Layer 9 of a small transformer language model trained on English Wikipedia (16 layers, counted from 0, width 96).
A neuron adds its activation times its output weights to the MLP's output. To switch it off is to set its activation to zero at one token and run the rest of the model.
A neuron's activation on a vector x is ReLU(weights . x + bias), where the dot is the dot product.

Input weights of the MLP neurons that the questions are about. A number n stands for (n - 500) times 0.0014.
n46 (bias -0.056): 677 318 357 388 524 374 414 565 894 469 397 538 624 478 669 840 492 681 608 362 407 563 496 522 754 711 417 590 363 466 439 460 517 393 576 678 351 528 379 637 579 590 281 483 508 483 521 455 637 364 304 606 335 807 559 638 480 529 314 492 591 647 296 407 513 380 759 399 373 526 443 437 224 691 458 351 500 576 492 407 711 647 283 492 640 513 496 787 412 719 708 526 434 366 469 328
n147 (bias -0.012): 516 764 422 421 623 593 500 656 444 827 293 444 572 579 429 739 630 802 536 491 338 459 500 743 681 443 610 190 542 648 510 334 381 761 622 519 430 568 536 833 590 192 539 302 395 550 373 579 384 724 392 628 335 571 419 425 299 430 401 759 505 465 456 724 542 779 470 62 446 183 847 283 476 465 260 579 384 307 534 413 352 333 377 298 444 571 788 371 474 266 495 316 420 605 783 775
n192 (bias -0.008): 714 574 345 405 505 495 792 767 393 487 557 829 205 434 685 638 532 922 187 527 607 378 579 579 454 257 427 381 378 387 272 438 285 522 642 509 428 556 629 564 768 554 313 471 555 471 524 724 444 632 505 373 486 645 621 577 336 447 614 449 815 505 453 636 607 906 396 495 353 560 383 718 491 209 606 480 317 336 519 532 278 253 740 532 246 315 640 811 227 656 260 407 419 635 500 439
n257 (bias -0.035): 607 439 859 620 425 316 418 760 317 515 397 628 397 540 770 583 324 653 427 319 437 559 466 664 627 578 584 517 559 398 581 433 454 435 683 468 330 589 439 427 213 479 378 405 468 399 356 401 540 645 463 585 508 437 441 500 769 446 479 312 352 399 545 622 624 645 442 580 488 370 231 395 650 342 274 188 399 500 770 561 693 235 488 548 381 635 362 659 821 408 683 598 422 596 646 574
n290 (bias -0.047): 581 398 570 352 543 447 537 781 340 512 544 426 417 163 650 701 755 696 472 392 236 304 624 272 603 407 225 426 678 505 565 202 437 418 215 701 393 726 612 463 531 361 404 487 478 523 441 576 452 743 540 569 415 664 391 446 729 680 554 418 749 459 426 469 371 236 318 505 700 383 491 559 654 375 748 415 396 380 319 400 761 427 447 725 734 737 583 565 372 431 707 670 530 328 653 659
n303 (bias -0.064): 706 466 536 468 675 550 448 527 228 568 382 326 519 534 575 436 518 295 548 840 640 814 609 414 689 591 680 457 348 495 915 648 124 462 580 526 216 286 510 590 592 486 558 459 663 379 776 345 389 613 455 425 591 602 393 792 541 246 500 416 697 537 445 370 490 711 491 491 304 682 577 519 290 748 620 291 426 377 365 304 476 267 396 438 312 509 360 875 558 557 557 458 413 477 439 722
n321 (bias -0.032): 539 430 412 557 635 400 471 433 649 448 396 500 258 633 331 613 527 395 618 470 677 471 421 386 333 462 601 798 381 600 468 435 395 526 894 399 435 618 686 654 890 613 377 544 418 599 504 427 575 658 476 363 300 442 196 618 516 382 536 672 288 360 487 556 409 549 476 680 420 669 679 586 438 508 569 504 177 626 325 752 603 508 604 696 542 302 393 575 620 597 537 263 477 631 454 484
n329 (bias -0.026): 423 702 458 692 587 363 435 514 544 278 624 352 258 459 603 649 315 381 660 571 758 476 431 979 569 276 514 848 495 648 486 242 812 447 500 463 529 691 580 485 524 480 195 634 329 592 814 490 584 362 599 244 714 466 252 224 425 215 495 708 505 739 264 665 674 505 490 655 605 505 557 554 381 490 447 353 548 232 434 379 627 388 562 593 269 476 524 604 256 564 544 475 52 456 400 552

Output weights of the MLP neurons that the questions are about. A number n stands for (n - 500) times 0.00079.
n46: 511 728 638 437 713 346 585 714 369 566 593 508 520 453 549 457 549 427 393 524 394 301 587 457 345 622 481 452 451 535 522 619 595 368 459 561 598 692 805 366 408 597 482 574 399 265 518 636 309 648 673 633 569 178 481 400 607 482 530 340 349 361 629 569 440 538 230 631 765 520 537 564 708 445 332 440 403 479 535 504 358 700 535 561 587 504 396 284 634 365 541 361 335 586 540 489
n147: 262 434 538 513 464 448 713 592 666 159 660 436 514 659 534 309 610 365 527 500 440 508 379 330 324 400 551 539 364 469 407 630 440 382 744 346 504 302 454 483 354 768 437 838 610 596 496 487 431 422 606 565 616 201 643 550 454 305 571 381 554 496 588 467 317 522 639 641 640 659 571 817 740 349 660 652 557 294 646 483 380 430 693 651 327 454 470 544 327 496 441 669 844 372 455 243
n192: 373 532 533 556 355 622 504 249 698 470 577 307 526 453 438 289 578 496 726 607 438 698 409 406 374 751 397 870 603 284 426 798 757 610 463 398 580 588 411 329 456 479 642 472 463 432 452 488 610 453 410 663 357 390 207 469 780 422 480 353 304 434 621 504 372 306 575 564 652 419 605 430 470 663 362 516 547 481 496 592 548 686 331 347 792 669 471 314 566 544 593 549 381 577 730 401
n257: 531 335 385 382 417 691 458 473 556 349 313 202 512 420 348 674 639 659 660 731 719 435 713 330 486 249 446 582 682 801 450 478 379 525 496 533 601 475 500 757 766 556 466 454 512 386 638 477 504 459 628 398 361 456 575 389 362 482 561 526 410 535 393 647 442 639 359 450 369 440 572 512 387 528 512 454 785 440 528 481 462 607 628 519 539 257 800 476 489 281 584 521 353 400 511 332
n290: 560 82 609 524 461 566 324 645 368 424 559 219 769 376 431 587 267 274 492 607 709 279 704 399 467 572 233 534 597 500 394 422 607 436 291 504 415 436 635 350 554 424 518 541 738 541 704 803 566 275 505 425 384 666 585 466 477 539 518 790 558 638 672 361 273 425 632 656 651 768 676 480 659 394 365 249 601 529 743 172 237 632 524 491 373 518 427 760 509 554 378 347 225 591 456 491
n303: 529 662 641 513 539 474 463 384 367 716 293 647 723 470 542 377 617 298 334 449 437 397 145 723 425 389 605 593 487 540 475 391 589 461 338 404 622 477 336 583 459 604 174 607 346 652 366 537 677 766 617 504 504 322 611 371 632 696 438 500 398 298 426 357 572 526 536 754 470 631 553 750 386 667 334 799 472 424 626 529 679 556 578 436 515 660 571 504 516 75 591 535 270 422 577 496
n321: 433 688 719 429 566 569 386 434 592 496 530 421 357 450 462 437 809 538 321 698 295 456 524 450 668 504 522 462 646 437 608 648 515 476 419 568 587 591 439 456 408 535 703 364 496 273 612 493 403 363 332 500 616 620 721 309 375 272 326 572 429 327 412 634 436 431 518 586 419 426 434 564 719 582 379 441 468 643 640 387 518 392 477 489 828 698 604 431 288 343 434 652 388 566 598 523
n329: 589 371 746 570 653 692 517 535 336 500 553 624 660 629 558 449 615 646 447 512 588 509 491 327 444 469 407 610 504 505 318 922 196 570 342 318 487 521 481 324 25 486 728 522 686 596 406 692 509 790 509 455 285 555 500 533 250 716 601 195 552 380 522 427 519 313 623 455 313 412 583 486 523 537 437 407 538 707 753 366 341 418 564 296 578 426 606 350 814 452 509 253 637 514 388 330

Each question names a token from some text and the token that comes next. It shows the vector x that enters the MLP there. A number n stands for (n - 500) times 0.0095.

Then comes g, the gradient of the next token's log-probability with respect to the MLP's output, scaled to length 1. A neuron's effect is roughly proportional to its activation times (output weights . g). A number n stands for (n - 500) times 0.00088.

" K", then "amp"
x: 465 425 571 401 562 570 484 386 392 549 469 659 591 691 565 545 428 686 738 608 608 431 370 382 430 502 436 548 426 235 454 740 692 734 506 450 506 610 394 601 618 387 406 562 522 574 410 407 419 521 403 398 558 441 606 705 497 465 518 454 624 495 686 365 246 333 481 623 316 549 520 244 174 334 465 393 581 444 857 614 489 574 563 506 652 578 379 344 414 490 334 391 496 381 543 530
g: 303 699 495 499 599 575 597 476 661 521 437 578 407 457 564 554 698 419 441 526 595 550 282 391 468 573 570 439 326 460 641 522 473 465 289 625 539 480 391 381 518 640 676 366 469 592 379 673 360 533 600 659 531 407 390 556 463 587 552 355 536 469 425 594 562 824 283 427 657 552 534 307 556 579 477 419 661 560 493 563 378 648 310 244 508 349 278 515 633 552 610 657 338 349 414 472
Which neuron, switched off, lowers the next token's probability most? n46

"o", then "'"
x: 518 370 666 510 562 540 436 327 276 590 491 523 507 717 582 622 394 646 696 575 619 340 548 356 291 504 554 517 521 375 403 509 763 626 524 494 581 511 212 521 437 594 445 510 560 594 467 244 522 490 293 467 668 396 634 638 489 400 489 527 559 601 748 396 102 404 585 497 514 721 460 425 291 365 599 400 592 460 745 547 472 441 542 521 635 564 440 486 386 596 356 420 454 409 412 425
g: 460 597 579 478 839 611 594 419 551 530 507 613 415 510 629 475 678 589 465 427 260 518 342 595 402 509 778 345 544 490 321 607 496 458 575 345 728 494 563 338 496 533 516 374 651 365 420 483 416 584 582 487 404 487 587 615 527 460 631 469 431 562 467 537 658 418 469 515 337 398 350 490 719 653 287 547 431 424 581 561 453 208 322 464 394 584 698 354 464 281 525 684 601 504 459 410
Which neuron, switched off, lowers the next token's probability most? n46

"c", then "ial"
x: 517 460 651 470 524 618 325 450 272 599 443 479 628 739 514 658 381 582 690 523 680 459 498 272 459 515 565 594 483 364 561 641 631 736 472 580 576 442 245 413 565 374 357 484 377 724 490 291 518 490 376 589 469 454 516 720 516 366 446 439 760 533 681 556 312 438 599 424 674 523 445 327 450 288 494 471 737 400 704 537 513 380 546 434 575 553 456 370 447 583 271 414 362 365 452 430
g: 567 438 448 717 344 479 617 448 505 583 479 506 553 733 299 541 403 653 524 452 489 400 407 359 546 425 528 406 481 491 780 463 439 516 640 444 607 477 548 720 488 538 587 415 482 457 553 518 434 451 425 229 556 534 660 446 335 550 705 650 685 267 480 520 346 627 393 565 609 362 725 512 668 590 510 520 610 540 549 406 442 531 174 394 527 335 287 744 407 443 392 515 370 510 543 436
Which neuron, switched off, lowers the next token's probability most? n257

" O", then "n"
x: 467 486 618 408 553 576 454 465 262 553 660 672 612 626 521 577 342 634 685 697 617 254 504 352 395 403 490 526 558 293 508 659 711 702 511 418 589 585 441 567 592 499 407 518 513 588 315 274 404 545 431 414 402 500 611 623 517 514 497 318 578 581 683 593 152 372 565 520 360 571 412 404 142 552 568 480 506 417 791 604 375 461 556 494 594 608 554 330 404 436 348 442 483 406 658 366
g: 543 644 559 572 381 503 401 289 462 518 669 395 447 474 492 436 739 473 516 487 530 687 516 462 463 598 698 496 665 422 425 575 548 526 542 365 711 633 679 564 500 440 617 481 220 546 374 688 701 633 466 655 552 623 417 480 670 659 506 562 460 390 521 446 657 466 361 247 448 353 570 492 580 356 579 543 428 444 433 524 464 435 620 476 364 238 470 253 380 415 400 223 435 422 627 584
Which neuron, switched off, lowers the next token's probability most? n192

"ad", then " S"
x: 572 420 644 358 548 547 389 475 401 558 522 629 546 663 554 620 276 635 740 639 646 324 476 287 454 476 246 500 466 419 498 526 603 604 538 441 411 591 372 648 612 429 488 512 371 565 520 289 492 519 290 504 577 505 757 743 438 340 448 482 642 577 652 410 342 407 433 495 430 574 627 288 313 375 440 505 558 299 924 506 451 359 556 534 548 759 513 507 381 577 408 431 387 420 548 502
g: 551 580 534 602 379 722 519 586 383 472 388 734 632 426 346 530 675 391 774 443 613 518 501 466 393 596 500 656 441 589 465 186 581 355 435 483 458 387 522 439 408 457 441 525 732 463 258 436 464 339 576 551 570 436 387 554 622 756 588 371 372 523 406 475 434 451 611 611 423 382 448 588 325 488 381 579 553 593 547 515 463 655 194 533 485 669 787 513 374 401 554 431 424 536 559 535
Which neuron, switched off, lowers the next token's probability most? n303

" R", then "ac"
x: 382 464 607 449 404 606 579 453 381 654 571 592 560 658 679 566 230 654 692 501 735 357 541 327 323 459 454 461 399 204 404 563 672 634 417 412 440 596 320 485 647 562 470 450 567 623 404 334 357 626 338 402 524 502 656 651 454 448 428 572 562 543 661 468 224 437 410 532 464 625 539 385 305 291 549 529 684 437 803 533 392 582 628 413 660 689 457 429 479 490 300 447 605 402 511 397
g: 568 527 534 536 487 436 531 369 506 509 620 330 549 425 597 425 501 483 460 491 711 660 507 394 331 749 397 720 560 455 364 745 480 569 347 598 641 492 636 519 633 429 678 382 492 481 580 485 563 537 431 680 470 355 443 619 406 484 255 581 460 525 541 493 446 702 475 556 581 484 230 331 557 565 464 535 362 401 455 389 689 591 678 355 388 520 142 522 549 413 496 528 469 432 243 686
Which neuron, switched off, lowers the next token's probability most? n192

"h", then "at"
x: 548 350 619 548 555 547 486 378 336 611 421 603 607 678 508 533 492 584 761 594 673 496 342 333 351 480 490 578 413 397 521 564 717 651 555 501 582 549 319 616 513 447 618 464 384 688 385 286 405 512 360 392 550 462 489 703 596 345 410 640 591 539 706 372 107 485 552 540 553 568 570 321 243 525 455 433 477 373 799 525 600 456 552 541 594 572 446 480 288 530 298 360 393 477 450 532
g: 484 421 413 472 283 334 638 572 465 545 562 529 414 760 590 556 417 399 668 529 498 628 655 525 292 651 561 544 574 431 213 758 340 672 448 608 439 390 607 404 621 541 448 606 410 375 407 406 255 579 559 537 488 262 414 755 402 598 585 669 619 289 512 392 543 407 452 547 480 332 695 406 597 445 461 641 666 589 595 510 493 616 468 532 460 495 325 485 460 363 566 475 537 485 489 367
Which neuron, switched off, raises the next token's probability most? n321

"ed", then " d"
x: 458 376 661 493 437 509 355 437 300 534 632 536 455 713 517 611 253 745 727 624 782 443 552 380 356 468 434 548 551 419 490 500 697 668 604 506 465 631 308 567 503 489 459 454 532 588 349 265 406 491 361 534 570 479 656 653 497 351 502 371 790 677 588 661 301 495 527 528 605 523 507 368 387 431 415 513 594 267 635 551 423 333 568 390 532 661 426 438 408 479 383 362 484 247 553 557
g: 368 508 462 617 550 764 438 312 389 458 509 292 633 540 552 453 574 377 435 469 550 542 600 287 729 475 334 581 584 684 619 552 440 268 382 699 623 621 488 553 463 410 441 433 451 661 388 470 520 444 550 333 606 413 538 520 380 328 386 327 468 686 422 558 226 563 449 612 573 488 650 574 633 410 424 499 547 581 425 472 436 665 318 419 493 477 490 771 624 344 689 708 414 509 495 517
Which two neurons, each switched off alone, lower its probability most, in order? n257, n192

"ot", then "ter"
x: 501 502 661 486 511 656 259 370 284 675 600 535 466 627 548 563 330 590 720 547 647 490 417 281 369 543 513 611 477 438 525 661 600 590 610 454 465 706 478 458 545 539 434 414 590 535 542 359 418 499 298 366 521 402 613 713 606 571 481 530 676 415 663 466 228 306 357 609 475 607 366 329 304 354 428 457 621 286 720 569 465 419 573 563 628 655 422 472 622 486 261 449 459 278 546 541
g: 624 557 598 565 422 355 431 374 694 615 501 561 491 504 745 455 239 275 243 507 468 585 294 484 573 610 429 349 603 608 419 579 652 372 410 409 683 363 601 470 373 591 655 339 473 606 654 442 638 541 494 391 308 338 584 619 502 455 547 522 412 614 512 542 370 446 560 602 278 540 463 519 661 709 681 457 491 309 464 285 574 662 458 485 444 566 443 366 699 548 598 450 548 512 521 419
Which neuron, switched off, lowers the next token's probability most? n303